Layer 2 of a small transformer language model trained on English Wikipedia (10 layers, counted from 0, width 128).
A neuron's activation on a vector x is SiLU(gate . x) times (in . x), where the dot is the dot product.

Input weights of the MLP neurons that the questions are about. A number n stands for (n - 128) times 0.0023.
n62 gate: 82, 158, 157, 80, 167, 105, 143, 158, 104, 209, 107, 90, 197, 112, 179, 128, 168, 141, 71, 163, 203, 153, 143, 144, 107, 142, 110, 81, 161, 156, 98, 100, 155, 91, 158, 134, 173, 142, 115, 137, 198, 142, 178, 93, 121, 137, 142, 159, 107, 247, 65, 96, 106, 115, 111, 94, 116, 77, 128, 113, 126, 135, 96, 147, 155, 73, 133, 99, 49, 86, 148, 120, 164, 211, 128, 123, 130, 96, 102, 88, 210, 167, 128, 108, 129, 181, 77, 99, 103, 130, 161, 177, 149, 87, 170, 157, 173, 171, 213, 119, 166, 181, 120, 182, 134, 160, 82, 155, 61, 145, 47, 107, 152, 190, 145, 177, 56, 153, 94, 171, 85, 99, 84, 171, 160, 157, 100, 124
n80 gate: 142, 214, 93, 72, 132, 73, 79, 135, 99, 111, 122, 93, 83, 199, 162, 132, 105, 147, 160, 125, 98, 96, 118, 170, 129, 144, 142, 120, 89, 143, 160, 103, 154, 172, 97, 117, 163, 108, 148, 145, 131, 178, 162, 209, 77, 191, 166, 69, 104, 127, 109, 121, 108, 178, 133, 144, 140, 98, 155, 173, 137, 161, 166, 166, 167, 137, 169, 125, 98, 116, 89, 128, 173, 144, 162, 51, 58, 81, 166, 131, 168, 76, 125, 150, 116, 148, 128, 120, 144, 141, 120, 131, 116, 89, 96, 127, 145, 70, 169, 152, 204, 101, 220, 88, 175, 117, 84, 128, 119, 166, 128, 114, 60, 123, 188, 172, 162, 148, 157, 141, 130, 126, 67, 104, 189, 50, 127, 112
n135 gate: 125, 95, 136, 51, 142, 110, 161, 82, 133, 107, 102, 157, 123, 176, 131, 79, 128, 190, 113, 181, 103, 114, 107, 85, 109, 177, 153, 179, 152, 148, 128, 132, 57, 205, 196, 150, 188, 176, 123, 153, 207, 129, 105, 115, 170, 139, 82, 136, 238, 99, 97, 111, 153, 65, 175, 171, 176, 244, 93, 137, 85, 129, 147, 132, 157, 149, 104, 141, 69, 89, 133, 167, 119, 124, 110, 65, 149, 117, 36, 115, 124, 147, 155, 88, 112, 140, 160, 87, 65, 105, 65, 42, 163, 84, 167, 102, 131, 171, 167, 165, 118, 95, 177, 165, 138, 117, 143, 168, 64, 186, 134, 114, 49, 166, 150, 19, 198, 190, 189, 50, 159, 166, 157, 139, 210, 121, 174, 175
n235 gate: 11, 146, 150, 125, 102, 189, 124, 144, 112, 129, 94, 116, 110, 207, 190, 135, 166, 211, 128, 128, 130, 118, 84, 91, 168, 75, 62, 127, 147, 122, 101, 190, 195, 52, 147, 150, 116, 118, 85, 62, 147, 91, 60, 104, 108, 248, 111, 57, 96, 130, 128, 106, 134, 99, 121, 134, 143, 163, 157, 115, 152, 84, 82, 65, 158, 109, 99, 135, 138, 161, 150, 121, 116, 156, 216, 154, 105, 114, 113, 120, 137, 160, 94, 169, 109, 114, 110, 178, 153, 45, 171, 128, 96, 64, 131, 54, 151, 98, 137, 141, 125, 98, 127, 178, 138, 96, 126, 141, 132, 112, 127, 181, 140, 107, 106, 103, 161, 167, 119, 75, 133, 101, 126, 89, 189, 161, 171, 141
n290 gate: 162, 99, 104, 134, 180, 89, 137, 118, 87, 226, 93, 127, 118, 145, 124, 150, 148, 113, 168, 144, 113, 167, 133, 217, 117, 192, 150, 200, 224, 108, 116, 105, 173, 132, 186, 145, 124, 124, 178, 145, 217, 164, 99, 138, 129, 93, 92, 79, 105, 120, 146, 122, 172, 102, 155, 113, 145, 173, 142, 91, 90, 136, 169, 143, 81, 99, 99, 198, 134, 142, 101, 180, 106, 130, 138, 161, 136, 93, 61, 158, 100, 136, 105, 46, 82, 94, 169, 42, 68, 95, 119, 118, 163, 147, 56, 89, 136, 124, 122, 167, 174, 98, 170, 56, 139, 95, 105, 50, 233, 150, 127, 122, 114, 82, 114, 96, 96, 65, 140, 86, 58, 182, 81, 79, 33, 147, 159, 146
n62 in: 123, 154, 113, 159, 195, 63, 212, 94, 141, 146, 57, 189, 142, 172, 168, 195, 178, 137, 148, 207, 113, 175, 39, 180, 90, 148, 147, 95, 113, 135, 168, 110, 115, 76, 107, 81, 152, 139, 174, 102, 167, 230, 191, 147, 114, 167, 124, 160, 217, 143, 109, 141, 63, 143, 109, 154, 88, 174, 169, 230, 144, 104, 115, 131, 126, 152, 108, 115, 96, 132, 154, 188, 84, 60, 152, 46, 118, 148, 63, 142, 179, 156, 126, 67, 193, 144, 124, 172, 147, 210, 151, 115, 168, 86, 64, 158, 193, 120, 147, 69, 128, 169, 128, 88, 141, 107, 159, 122, 96, 71, 138, 122, 122, 85, 139, 88, 73, 148, 142, 129, 62, 139, 130, 168, 97, 124, 24, 131
n80 in: 130, 52, 105, 113, 164, 82, 46, 93, 183, 151, 133, 136, 168, 177, 99, 123, 94, 118, 114, 171, 157, 192, 131, 100, 136, 141, 70, 83, 161, 136, 114, 81, 52, 106, 72, 137, 120, 131, 77, 157, 110, 120, 138, 63, 107, 184, 156, 142, 110, 136, 122, 116, 136, 128, 113, 175, 187, 106, 117, 152, 121, 164, 110, 83, 101, 165, 125, 78, 119, 124, 175, 104, 168, 180, 10, 170, 167, 141, 70, 113, 66, 78, 97, 130, 133, 120, 33, 149, 139, 81, 106, 96, 121, 129, 94, 138, 133, 84, 113, 120, 188, 127, 67, 111, 169, 124, 107, 103, 109, 41, 117, 95, 174, 113, 130, 108, 117, 143, 157, 109, 91, 181, 107, 92, 168, 168, 141, 102
n135 in: 79, 113, 138, 114, 154, 88, 106, 81, 151, 131, 86, 157, 113, 189, 102, 175, 188, 121, 107, 198, 125, 35, 109, 83, 187, 119, 109, 152, 130, 117, 156, 86, 167, 136, 190, 70, 173, 131, 138, 53, 206, 171, 107, 114, 99, 119, 99, 77, 95, 73, 80, 115, 81, 96, 163, 145, 145, 223, 151, 167, 113, 133, 101, 178, 196, 102, 59, 31, 54, 139, 126, 92, 112, 171, 89, 102, 167, 97, 115, 109, 103, 116, 42, 106, 52, 108, 116, 109, 125, 98, 107, 92, 116, 77, 116, 124, 168, 120, 113, 134, 140, 68, 180, 117, 150, 117, 130, 133, 157, 191, 119, 138, 107, 194, 174, 92, 161, 140, 159, 127, 146, 148, 171, 151, 129, 135, 118, 119
n235 in: 100, 120, 108, 110, 93, 168, 44, 96, 94, 132, 147, 86, 145, 190, 122, 156, 122, 175, 154, 123, 109, 136, 91, 140, 180, 148, 142, 117, 143, 138, 72, 227, 177, 160, 116, 152, 139, 145, 126, 60, 88, 79, 118, 102, 99, 192, 107, 136, 64, 164, 113, 69, 168, 116, 123, 123, 215, 169, 122, 110, 152, 68, 133, 151, 149, 93, 168, 181, 72, 209, 83, 86, 197, 96, 162, 114, 157, 136, 84, 60, 95, 208, 125, 134, 121, 157, 118, 121, 171, 109, 137, 183, 105, 57, 97, 53, 190, 147, 129, 133, 109, 98, 130, 86, 178, 177, 181, 150, 130, 166, 111, 166, 114, 176, 97, 174, 122, 216, 80, 132, 145, 167, 92, 127, 44, 84, 137, 122
n290 in: 148, 138, 120, 140, 132, 51, 82, 119, 78, 165, 183, 85, 169, 118, 128, 168, 181, 120, 149, 135, 127, 118, 73, 68, 145, 63, 149, 13, 119, 150, 167, 71, 156, 188, 52, 134, 82, 131, 113, 170, 115, 140, 112, 142, 130, 113, 93, 147, 82, 155, 72, 137, 212, 62, 165, 143, 155, 195, 149, 105, 113, 185, 87, 133, 135, 177, 181, 64, 114, 150, 71, 156, 150, 130, 172, 118, 145, 112, 73, 152, 92, 135, 73, 135, 137, 147, 88, 131, 143, 163, 151, 107, 104, 140, 157, 170, 111, 123, 109, 88, 214, 53, 76, 106, 174, 125, 136, 79, 139, 129, 113, 73, 108, 40, 140, 107, 178, 145, 62, 128, 131, 129, 95, 101, 92, 188, 179, 136

Each question shows a token from some text and the vector x that enters the MLP there. A number n stands for (n - 128) times 0.028.

" car": 157, 98, 153, 156, 182, 108, 41, 166, 166, 120, 87, 193, 119, 130, 182, 146, 155, 138, 151, 118, 173, 74, 165, 110, 129, 93, 91, 109, 121, 96, 139, 98, 81, 66, 139, 153, 123, 175, 174, 152, 148, 153, 160, 142, 105, 128, 50, 133, 145, 122, 187, 144, 149, 173, 97, 141, 139, 130, 107, 115, 151, 132, 118, 147, 120, 160, 106, 159, 88, 114, 132, 151, 147, 104, 47, 138, 163, 115, 110, 75, 102, 92, 103, 124, 145, 86, 141, 167, 95, 137, 161, 196, 122, 120, 129, 66, 130, 110, 129, 111, 139, 114, 173, 165, 119, 113, 111, 124, 118, 113, 141, 161, 94, 74, 126, 61, 172, 144, 129, 181, 183, 100, 169, 128, 116, 153, 161, 138
Which of these neurons fires most? n135

"ven": 134, 174, 112, 103, 117, 105, 146, 134, 120, 86, 116, 97, 119, 125, 112, 180, 108, 103, 68, 90, 148, 182, 135, 60, 149, 135, 143, 106, 127, 143, 143, 115, 159, 118, 126, 63, 212, 177, 146, 159, 117, 175, 150, 106, 70, 130, 127, 159, 94, 115, 153, 110, 148, 211, 145, 135, 121, 182, 144, 109, 115, 125, 143, 113, 161, 95, 121, 83, 52, 127, 144, 178, 88, 136, 81, 111, 161, 128, 147, 121, 148, 131, 126, 134, 141, 128, 109, 159, 79, 128, 135, 183, 100, 138, 143, 133, 112, 99, 203, 109, 138, 107, 105, 195, 74, 107, 126, 158, 67, 79, 102, 191, 112, 84, 115, 59, 115, 122, 105, 163, 129, 164, 121, 105, 145, 121, 154, 160
Which two neurons fire most, strongest first? n62, n135

" separ": 145, 169, 93, 110, 168, 124, 90, 133, 191, 101, 148, 230, 137, 104, 128, 186, 161, 73, 137, 106, 174, 136, 133, 141, 119, 159, 101, 119, 138, 108, 127, 124, 102, 147, 130, 181, 129, 167, 94, 159, 146, 135, 117, 127, 94, 75, 122, 133, 144, 135, 172, 107, 125, 167, 136, 114, 73, 178, 137, 152, 128, 116, 115, 138, 113, 186, 141, 172, 104, 141, 142, 163, 160, 85, 45, 82, 100, 91, 168, 141, 125, 115, 107, 127, 113, 95, 121, 191, 135, 86, 132, 168, 128, 143, 127, 89, 91, 38, 140, 107, 157, 125, 176, 150, 98, 128, 87, 122, 121, 123, 56, 124, 101, 109, 112, 120, 156, 135, 179, 120, 159, 174, 191, 137, 103, 148, 184, 152
Which two neurons fire most, strongest first? n235, n80

" the": 152, 157, 122, 126, 125, 162, 113, 151, 162, 118, 77, 132, 112, 126, 185, 110, 145, 96, 128, 124, 168, 148, 112, 97, 137, 151, 130, 133, 134, 62, 75, 104, 98, 101, 154, 118, 120, 180, 132, 109, 109, 120, 92, 108, 102, 122, 93, 156, 102, 165, 171, 195, 145, 165, 135, 144, 125, 175, 151, 105, 116, 171, 105, 146, 116, 156, 98, 163, 102, 95, 118, 130, 192, 148, 98, 97, 184, 167, 93, 106, 106, 87, 135, 186, 75, 71, 101, 158, 124, 126, 105, 144, 123, 132, 112, 45, 126, 87, 146, 24, 174, 206, 144, 154, 141, 95, 66, 164, 100, 163, 130, 155, 128, 96, 113, 101, 92, 137, 169, 113, 88, 143, 142, 138, 146, 141, 157, 193
Which of these neurons fires most? n135

" T": 140, 151, 111, 133, 144, 152, 96, 195, 165, 120, 136, 140, 85, 87, 143, 204, 135, 131, 114, 112, 137, 145, 167, 67, 137, 191, 116, 137, 124, 88, 86, 156, 55, 112, 103, 138, 114, 171, 129, 147, 121, 147, 124, 103, 99, 114, 134, 139, 135, 150, 201, 115, 125, 219, 152, 136, 120, 72, 168, 104, 167, 140, 136, 152, 119, 133, 121, 135, 72, 99, 84, 162, 173, 136, 114, 81, 190, 128, 85, 100, 69, 73, 121, 193, 93, 126, 169, 161, 128, 140, 131, 148, 138, 143, 160, 50, 108, 112, 144, 96, 118, 143, 179, 143, 124, 146, 100, 128, 153, 93, 174, 142, 99, 80, 127, 90, 146, 107, 160, 146, 101, 103, 159, 140, 128, 151, 180, 149
Which neuron fires most, and how strongly? n62, at about 0.29

"E": 170, 155, 63, 166, 97, 158, 133, 170, 131, 121, 120, 123, 76, 143, 117, 113, 136, 81, 134, 127, 162, 99, 151, 67, 105, 183, 147, 103, 128, 169, 83, 103, 78, 143, 104, 132, 57, 232, 124, 128, 111, 180, 113, 84, 93, 113, 111, 154, 127, 139, 186, 129, 128, 125, 136, 151, 77, 88, 152, 117, 185, 150, 149, 145, 124, 106, 183, 145, 99, 99, 83, 128, 105, 107, 93, 84, 146, 114, 86, 139, 98, 117, 164, 150, 121, 113, 161, 185, 98, 114, 177, 168, 91, 146, 112, 102, 81, 57, 149, 120, 140, 139, 130, 132, 147, 132, 133, 111, 95, 78, 86, 153, 133, 129, 111, 116, 156, 165, 189, 178, 138, 115, 99, 147, 197, 119, 154, 149
Which three neurons fire most, strongest first? n80, n235, n135

" owned": 125, 110, 136, 122, 129, 102, 56, 142, 158, 88, 54, 211, 114, 91, 125, 117, 154, 119, 118, 45, 144, 134, 107, 136, 150, 173, 80, 108, 70, 88, 104, 105, 99, 128, 166, 116, 111, 151, 143, 147, 162, 155, 148, 95, 112, 117, 110, 113, 90, 105, 162, 159, 178, 145, 121, 162, 127, 149, 155, 133, 155, 107, 110, 121, 86, 178, 120, 158, 90, 114, 117, 165, 166, 106, 88, 121, 144, 89, 170, 147, 123, 75, 146, 191, 118, 60, 131, 163, 77, 174, 154, 179, 121, 179, 123, 98, 93, 126, 138, 157, 154, 146, 139, 134, 126, 153, 84, 199, 146, 136, 95, 128, 138, 102, 106, 94, 154, 139, 118, 130, 133, 160, 171, 163, 102, 186, 197, 158
Which of these neurons fires most? n62

"AM": 163, 104, 133, 148, 161, 133, 110, 170, 118, 117, 90, 124, 72, 90, 142, 142, 144, 101, 104, 110, 173, 154, 145, 113, 176, 141, 137, 88, 87, 139, 76, 110, 93, 109, 102, 98, 76, 146, 112, 156, 112, 148, 148, 159, 61, 111, 108, 170, 145, 105, 184, 105, 112, 171, 112, 186, 110, 118, 176, 106, 149, 142, 133, 141, 66, 158, 114, 109, 48, 127, 121, 113, 157, 92, 80, 121, 171, 123, 99, 125, 111, 143, 148, 120, 107, 166, 166, 179, 99, 124, 110, 176, 80, 180, 150, 90, 113, 51, 140, 155, 141, 109, 108, 197, 149, 95, 116, 207, 123, 84, 79, 161, 116, 143, 164, 78, 112, 159, 165, 149, 125, 130, 129, 159, 178, 127, 182, 129
Which two neurons fire most, strongest first? n235, n290

" number": 143, 172, 107, 151, 126, 101, 122, 155, 118, 109, 79, 126, 139, 31, 120, 165, 166, 62, 121, 89, 132, 73, 109, 81, 134, 114, 108, 106, 113, 85, 130, 96, 78, 72, 144, 143, 107, 119, 129, 140, 150, 160, 156, 89, 105, 103, 130, 122, 99, 109, 161, 144, 132, 176, 144, 84, 166, 194, 133, 148, 163, 131, 95, 151, 72, 151, 166, 170, 119, 101, 82, 165, 170, 116, 121, 124, 91, 106, 148, 82, 117, 126, 80, 150, 113, 75, 130, 190, 97, 110, 74, 160, 112, 153, 99, 89, 96, 98, 140, 78, 135, 54, 169, 209, 163, 145, 83, 176, 87, 130, 116, 128, 119, 65, 85, 98, 102, 163, 106, 127, 93, 137, 129, 125, 150, 151, 143, 122
Which two neurons fire most, strongest first? n62, n80

" Location": 153, 135, 83, 142, 194, 116, 121, 121, 143, 74, 103, 154, 142, 66, 161, 130, 182, 127, 157, 110, 173, 112, 121, 116, 167, 139, 87, 151, 99, 155, 160, 126, 86, 117, 106, 129, 156, 188, 125, 97, 153, 148, 163, 74, 86, 123, 108, 145, 111, 152, 151, 79, 105, 186, 135, 113, 142, 107, 102, 152, 139, 126, 61, 119, 65, 180, 120, 168, 138, 107, 110, 137, 212, 189, 77, 102, 195, 106, 218, 128, 124, 117, 128, 166, 79, 111, 124, 150, 105, 120, 142, 160, 139, 131, 126, 101, 99, 120, 137, 133, 143, 113, 106, 147, 182, 95, 115, 168, 140, 158, 83, 111, 103, 101, 79, 101, 174, 130, 147, 117, 106, 139, 169, 155, 157, 142, 194, 107
Which of these neurons fires most? n80

" centre": 125, 166, 80, 115, 177, 127, 85, 143, 158, 101, 92, 164, 109, 132, 166, 175, 160, 124, 145, 87, 162, 77, 124, 133, 121, 135, 96, 130, 91, 107, 92, 127, 83, 119, 95, 134, 98, 179, 186, 149, 110, 150, 147, 108, 92, 108, 126, 140, 133, 117, 139, 114, 130, 127, 152, 109, 99, 101, 139, 130, 121, 128, 92, 151, 103, 184, 62, 171, 97, 95, 130, 195, 163, 107, 79, 136, 167, 105, 138, 113, 103, 109, 125, 138, 133, 97, 120, 199, 119, 124, 104, 202, 118, 178, 108, 72, 79, 90, 121, 98, 170, 51, 88, 185, 146, 106, 129, 204, 139, 162, 114, 157, 101, 90, 105, 73, 146, 102, 164, 140, 157, 103, 118, 121, 128, 97, 179, 130
Which neuron fires most, and how strongly? n80, at about 0.14

"ra": 201, 171, 122, 146, 154, 108, 153, 162, 159, 128, 94, 109, 95, 94, 121, 159, 160, 133, 102, 133, 122, 106, 157, 98, 103, 153, 118, 209, 164, 122, 140, 76, 175, 107, 129, 108, 80, 202, 173, 179, 106, 130, 115, 86, 88, 141, 96, 167, 177, 83, 186, 120, 115, 136, 175, 119, 130, 136, 123, 124, 138, 146, 82, 184, 74, 138, 158, 151, 141, 152, 134, 142, 121, 151, 73, 85, 151, 131, 112, 161, 134, 111, 111, 125, 164, 108, 133, 183, 157, 143, 152, 141, 118, 136, 67, 60, 189, 72, 181, 112, 172, 102, 119, 178, 151, 150, 160, 168, 110, 137, 109, 108, 127, 147, 107, 111, 121, 167, 139, 134, 124, 80, 118, 133, 150, 166, 121, 209
Which two neurons fire most, strongest first? n235, n135

"en": 168, 132, 101, 201, 145, 125, 117, 207, 131, 87, 137, 176, 91, 130, 100, 142, 123, 129, 111, 105, 166, 158, 157, 99, 169, 164, 123, 148, 118, 84, 173, 100, 99, 92, 103, 109, 101, 164, 152, 180, 95, 116, 143, 164, 80, 97, 160, 179, 44, 167, 176, 49, 127, 166, 149, 106, 138, 120, 169, 130, 121, 141, 97, 144, 91, 152, 89, 144, 90, 96, 72, 168, 114, 103, 135, 114, 155, 171, 133, 134, 98, 102, 121, 127, 134, 139, 92, 173, 140, 141, 132, 169, 123, 156, 112, 51, 83, 105, 149, 142, 152, 111, 40, 124, 165, 148, 142, 152, 162, 95, 140, 159, 135, 71, 83, 88, 101, 129, 160, 136, 140, 126, 136, 120, 90, 82, 101, 162
Which of these neurons fires most? n135

"rin": 206, 124, 121, 138, 182, 81, 112, 145, 184, 92, 116, 184, 155, 162, 87, 142, 168, 98, 165, 106, 145, 151, 141, 104, 120, 146, 106, 175, 71, 100, 107, 125, 128, 102, 141, 142, 128, 157, 177, 132, 146, 134, 113, 158, 84, 98, 115, 149, 154, 139, 194, 117, 147, 149, 161, 95, 145, 129, 191, 104, 188, 192, 95, 155, 87, 148, 150, 186, 83, 98, 95, 121, 144, 145, 91, 59, 149, 152, 165, 80, 112, 143, 80, 140, 132, 176, 108, 178, 130, 157, 154, 169, 122, 129, 166, 69, 102, 104, 114, 114, 160, 96, 125, 154, 155, 140, 118, 181, 156, 101, 115, 142, 70, 120, 75, 98, 110, 119, 187, 102, 145, 132, 101, 111, 117, 141, 172, 140
Which two neurons fire most, strongest first? n80, n290

"\n": 111, 98, 126, 143, 107, 137, 118, 157, 178, 89, 112, 172, 110, 160, 175, 158, 143, 51, 123, 124, 156, 139, 149, 111, 126, 157, 137, 128, 129, 102, 91, 160, 103, 102, 131, 115, 128, 226, 146, 89, 112, 141, 122, 106, 108, 178, 82, 147, 78, 136, 148, 118, 134, 179, 134, 156, 117, 182, 188, 188, 139, 152, 103, 169, 105, 130, 97, 206, 93, 104, 109, 126, 120, 122, 106, 115, 171, 145, 176, 75, 97, 126, 135, 136, 116, 145, 83, 129, 128, 94, 108, 210, 138, 135, 134, 61, 146, 103, 173, 86, 144, 118, 121, 168, 136, 135, 96, 160, 111, 148, 143, 124, 106, 60, 94, 89, 148, 166, 149, 162, 97, 93, 158, 152, 176, 153, 161, 190
Which neuron fires most, and how strongly? n235, at about 1.3

"ik": 153, 141, 96, 184, 164, 141, 125, 126, 134, 80, 124, 123, 98, 198, 91, 179, 134, 114, 119, 125, 120, 106, 153, 115, 130, 165, 130, 108, 116, 127, 144, 140, 129, 43, 142, 150, 77, 143, 130, 162, 120, 180, 136, 147, 72, 89, 128, 156, 125, 179, 178, 126, 111, 156, 158, 146, 124, 94, 161, 130, 151, 130, 129, 169, 89, 135, 112, 174, 83, 84, 115, 216, 142, 134, 102, 154, 135, 129, 162, 102, 117, 122, 141, 85, 144, 118, 103, 155, 145, 182, 95, 148, 106, 177, 178, 29, 77, 88, 144, 167, 99, 130, 136, 186, 142, 133, 67, 162, 148, 67, 149, 172, 107, 132, 107, 137, 107, 134, 128, 99, 100, 80, 147, 119, 147, 104, 155, 196
Which two neurons fire most, strongest first? n135, n235

")": 139, 83, 121, 129, 186, 168, 124, 149, 173, 80, 101, 164, 94, 129, 138, 141, 160, 94, 109, 127, 174, 98, 113, 125, 130, 185, 100, 149, 162, 64, 120, 126, 94, 153, 133, 149, 105, 161, 155, 132, 131, 161, 138, 173, 164, 155, 131, 145, 120, 133, 168, 129, 145, 169, 138, 149, 102, 139, 224, 144, 143, 154, 126, 165, 99, 139, 99, 114, 144, 87, 91, 121, 86, 168, 121, 124, 188, 146, 174, 111, 103, 105, 132, 137, 121, 105, 111, 115, 113, 97, 103, 178, 78, 146, 121, 32, 124, 72, 128, 86, 179, 139, 125, 181, 125, 124, 82, 121, 86, 149, 103, 91, 88, 92, 64, 84, 132, 134, 180, 147, 87, 98, 138, 138, 163, 132, 192, 172
Which of these neurons fires most? n135

"eng": 178, 142, 118, 155, 123, 155, 101, 157, 145, 92, 196, 102, 118, 177, 43, 161, 165, 178, 120, 122, 153, 90, 197, 93, 141, 169, 129, 140, 141, 113, 124, 116, 121, 73, 147, 79, 95, 174, 162, 137, 55, 160, 182, 109, 97, 72, 116, 155, 75, 152, 191, 129, 161, 90, 144, 128, 161, 87, 175, 142, 132, 178, 119, 178, 136, 173, 125, 95, 133, 112, 101, 154, 154, 149, 108, 137, 153, 183, 144, 103, 162, 102, 112, 140, 124, 145, 132, 147, 102, 147, 109, 137, 110, 148, 137, 69, 110, 118, 167, 135, 140, 125, 167, 127, 105, 130, 110, 139, 116, 71, 96, 130, 130, 98, 140, 80, 115, 128, 142, 46, 183, 88, 144, 163, 131, 78, 133, 167
Which neuron fires most, and how strongly? n62, at about 0.33

" Step": 147, 175, 116, 117, 164, 108, 77, 148, 165, 86, 125, 111, 77, 118, 133, 178, 202, 92, 172, 124, 157, 138, 119, 134, 161, 123, 77, 159, 93, 146, 172, 112, 65, 96, 154, 164, 140, 186, 151, 137, 111, 171, 119, 101, 84, 124, 105, 136, 107, 108, 193, 106, 89, 165, 159, 118, 91, 109, 157, 125, 146, 140, 127, 147, 91, 128, 131, 139, 70, 103, 78, 146, 195, 112, 105, 128, 134, 145, 114, 134, 127, 149, 101, 95, 133, 97, 119, 191, 118, 92, 97, 171, 84, 167, 137, 86, 72, 80, 150, 65, 154, 91, 120, 170, 114, 129, 52, 127, 168, 59, 106, 125, 102, 89, 113, 143, 137, 143, 116, 178, 153, 112, 139, 180, 118, 161, 149, 132
Which neuron fires most, and how strongly? n80, at about 0.34

" 1920": 130, 122, 124, 126, 173, 134, 99, 127, 145, 149, 90, 164, 122, 147, 166, 94, 158, 99, 130, 121, 166, 110, 125, 101, 146, 106, 127, 147, 121, 105, 122, 98, 92, 101, 157, 92, 139, 164, 123, 131, 146, 138, 133, 113, 120, 161, 118, 164, 119, 151, 201, 117, 131, 183, 114, 138, 138, 82, 197, 138, 176, 202, 105, 123, 103, 171, 115, 111, 68, 112, 88, 183, 160, 119, 76, 120, 183, 101, 152, 107, 153, 116, 120, 132, 136, 50, 142, 186, 119, 138, 117, 187, 102, 188, 128, 124, 99, 79, 167, 88, 214, 59, 94, 168, 144, 134, 65, 184, 113, 135, 109, 121, 170, 123, 102, 84, 150, 83, 170, 145, 118, 151, 129, 152, 124, 166, 125, 155
Which neuron fires most, and how strongly? n62, at about 0.27

"a": 158, 120, 89, 212, 162, 127, 113, 157, 130, 71, 135, 189, 92, 153, 160, 189, 143, 116, 114, 104, 171, 147, 167, 84, 161, 145, 140, 174, 89, 112, 143, 73, 109, 74, 95, 118, 88, 123, 142, 137, 73, 142, 138, 152, 91, 76, 125, 153, 94, 146, 131, 112, 110, 170, 162, 128, 82, 99, 146, 112, 158, 137, 73, 153, 75, 136, 83, 150, 82, 102, 107, 159, 130, 138, 72, 112, 171, 170, 144, 60, 66, 103, 133, 139, 165, 118, 90, 151, 142, 143, 147, 196, 112, 146, 105, 64, 119, 120, 167, 134, 181, 104, 127, 141, 146, 125, 129, 204, 139, 107, 132, 125, 118, 164, 140, 104, 92, 157, 180, 143, 112, 96, 120, 149, 144, 115, 162, 175
Which three neurons fire most, strongest first? n290, n235, n80

"lement": 176, 135, 143, 203, 113, 142, 89, 196, 124, 95, 84, 172, 100, 153, 96, 157, 134, 93, 132, 108, 175, 121, 128, 129, 160, 95, 146, 149, 97, 109, 103, 110, 60, 113, 155, 128, 93, 168, 112, 126, 139, 166, 156, 128, 86, 118, 137, 92, 91, 122, 211, 119, 107, 106, 122, 96, 96, 51, 114, 102, 112, 131, 85, 153, 100, 145, 77, 136, 81, 97, 164, 135, 146, 134, 56, 89, 173, 134, 134, 85, 142, 83, 124, 167, 83, 105, 93, 158, 85, 129, 99, 165, 118, 142, 135, 88, 83, 94, 165, 139, 123, 91, 104, 117, 149, 154, 137, 205, 141, 136, 82, 158, 138, 80, 58, 129, 139, 94, 183, 104, 132, 136, 84, 117, 104, 89, 137, 141
Which two neurons fire most, strongest first? n62, n235

" Bus": 134, 160, 101, 110, 170, 166, 38, 182, 174, 79, 134, 156, 124, 95, 154, 154, 194, 97, 114, 119, 154, 127, 151, 126, 128, 138, 135, 133, 93, 93, 177, 121, 126, 76, 116, 142, 101, 186, 177, 183, 178, 135, 161, 83, 82, 136, 134, 128, 139, 97, 105, 139, 83, 165, 151, 131, 119, 149, 183, 117, 108, 115, 117, 135, 102, 172, 126, 161, 123, 116, 45, 137, 152, 114, 61, 122, 118, 128, 150, 108, 99, 153, 107, 135, 107, 73, 148, 191, 87, 116, 103, 174, 106, 150, 151, 48, 95, 77, 164, 102, 135, 141, 167, 147, 156, 124, 97, 180, 145, 84, 110, 148, 105, 117, 132, 98, 175, 125, 123, 148, 148, 95, 150, 141, 137, 143, 195, 165
Which of these neurons fires most? n62

"k": 158, 171, 135, 148, 119, 153, 117, 172, 134, 97, 159, 131, 100, 138, 171, 177, 161, 127, 112, 141, 115, 154, 118, 93, 116, 147, 115, 119, 102, 101, 95, 131, 78, 100, 97, 121, 75, 132, 141, 156, 142, 153, 134, 116, 92, 140, 159, 135, 76, 158, 190, 108, 130, 155, 158, 121, 138, 69, 155, 143, 177, 152, 114, 120, 99, 110, 98, 159, 108, 82, 106, 184, 132, 166, 61, 137, 179, 174, 148, 77, 132, 116, 102, 104, 136, 125, 122, 211, 116, 130, 96, 112, 116, 177, 126, 52, 64, 99, 91, 151, 130, 121, 106, 181, 146, 152, 115, 170, 145, 95, 139, 138, 119, 144, 59, 138, 143, 135, 216, 145, 119, 68, 133, 115, 97, 54, 158, 184
Which three neurons fire most, strongest first? n135, n290, n62

"et": 163, 144, 152, 177, 124, 212, 91, 172, 136, 92, 118, 123, 97, 99, 133, 113, 142, 163, 111, 112, 82, 143, 160, 97, 130, 187, 130, 187, 121, 156, 85, 70, 77, 129, 122, 131, 68, 175, 143, 130, 112, 136, 115, 118, 97, 171, 113, 138, 99, 153, 205, 98, 139, 143, 138, 105, 90, 114, 149, 160, 152, 140, 102, 157, 119, 147, 52, 134, 114, 83, 124, 112, 158, 137, 63, 80, 143, 118, 150, 102, 96, 134, 162, 153, 113, 100, 138, 195, 141, 141, 121, 149, 121, 128, 151, 77, 89, 106, 121, 175, 182, 78, 129, 120, 133, 134, 137, 195, 163, 99, 109, 138, 132, 90, 97, 75, 88, 132, 171, 184, 175, 81, 138, 136, 103, 60, 124, 134
Which of these neurons fires most? n290

".": 116, 96, 123, 165, 173, 143, 150, 169, 198, 104, 109, 153, 132, 157, 177, 129, 141, 82, 105, 165, 154, 146, 98, 137, 158, 128, 142, 156, 147, 69, 109, 115, 101, 98, 135, 119, 115, 189, 120, 143, 97, 170, 155, 122, 91, 112, 162, 136, 52, 139, 183, 127, 134, 144, 121, 172, 136, 117, 124, 145, 134, 176, 105, 149, 99, 125, 113, 177, 128, 122, 110, 121, 113, 143, 117, 104, 161, 153, 138, 70, 97, 59, 159, 156, 113, 106, 95, 127, 107, 79, 124, 183, 128, 164, 100, 21, 111, 91, 198, 91, 157, 147, 136, 167, 141, 134, 79, 167, 105, 131, 91, 139, 69, 90, 124, 55, 153, 140, 139, 156, 66, 126, 156, 174, 130, 152, 157, 163
Which two neurons fire most, strongest first? n62, n135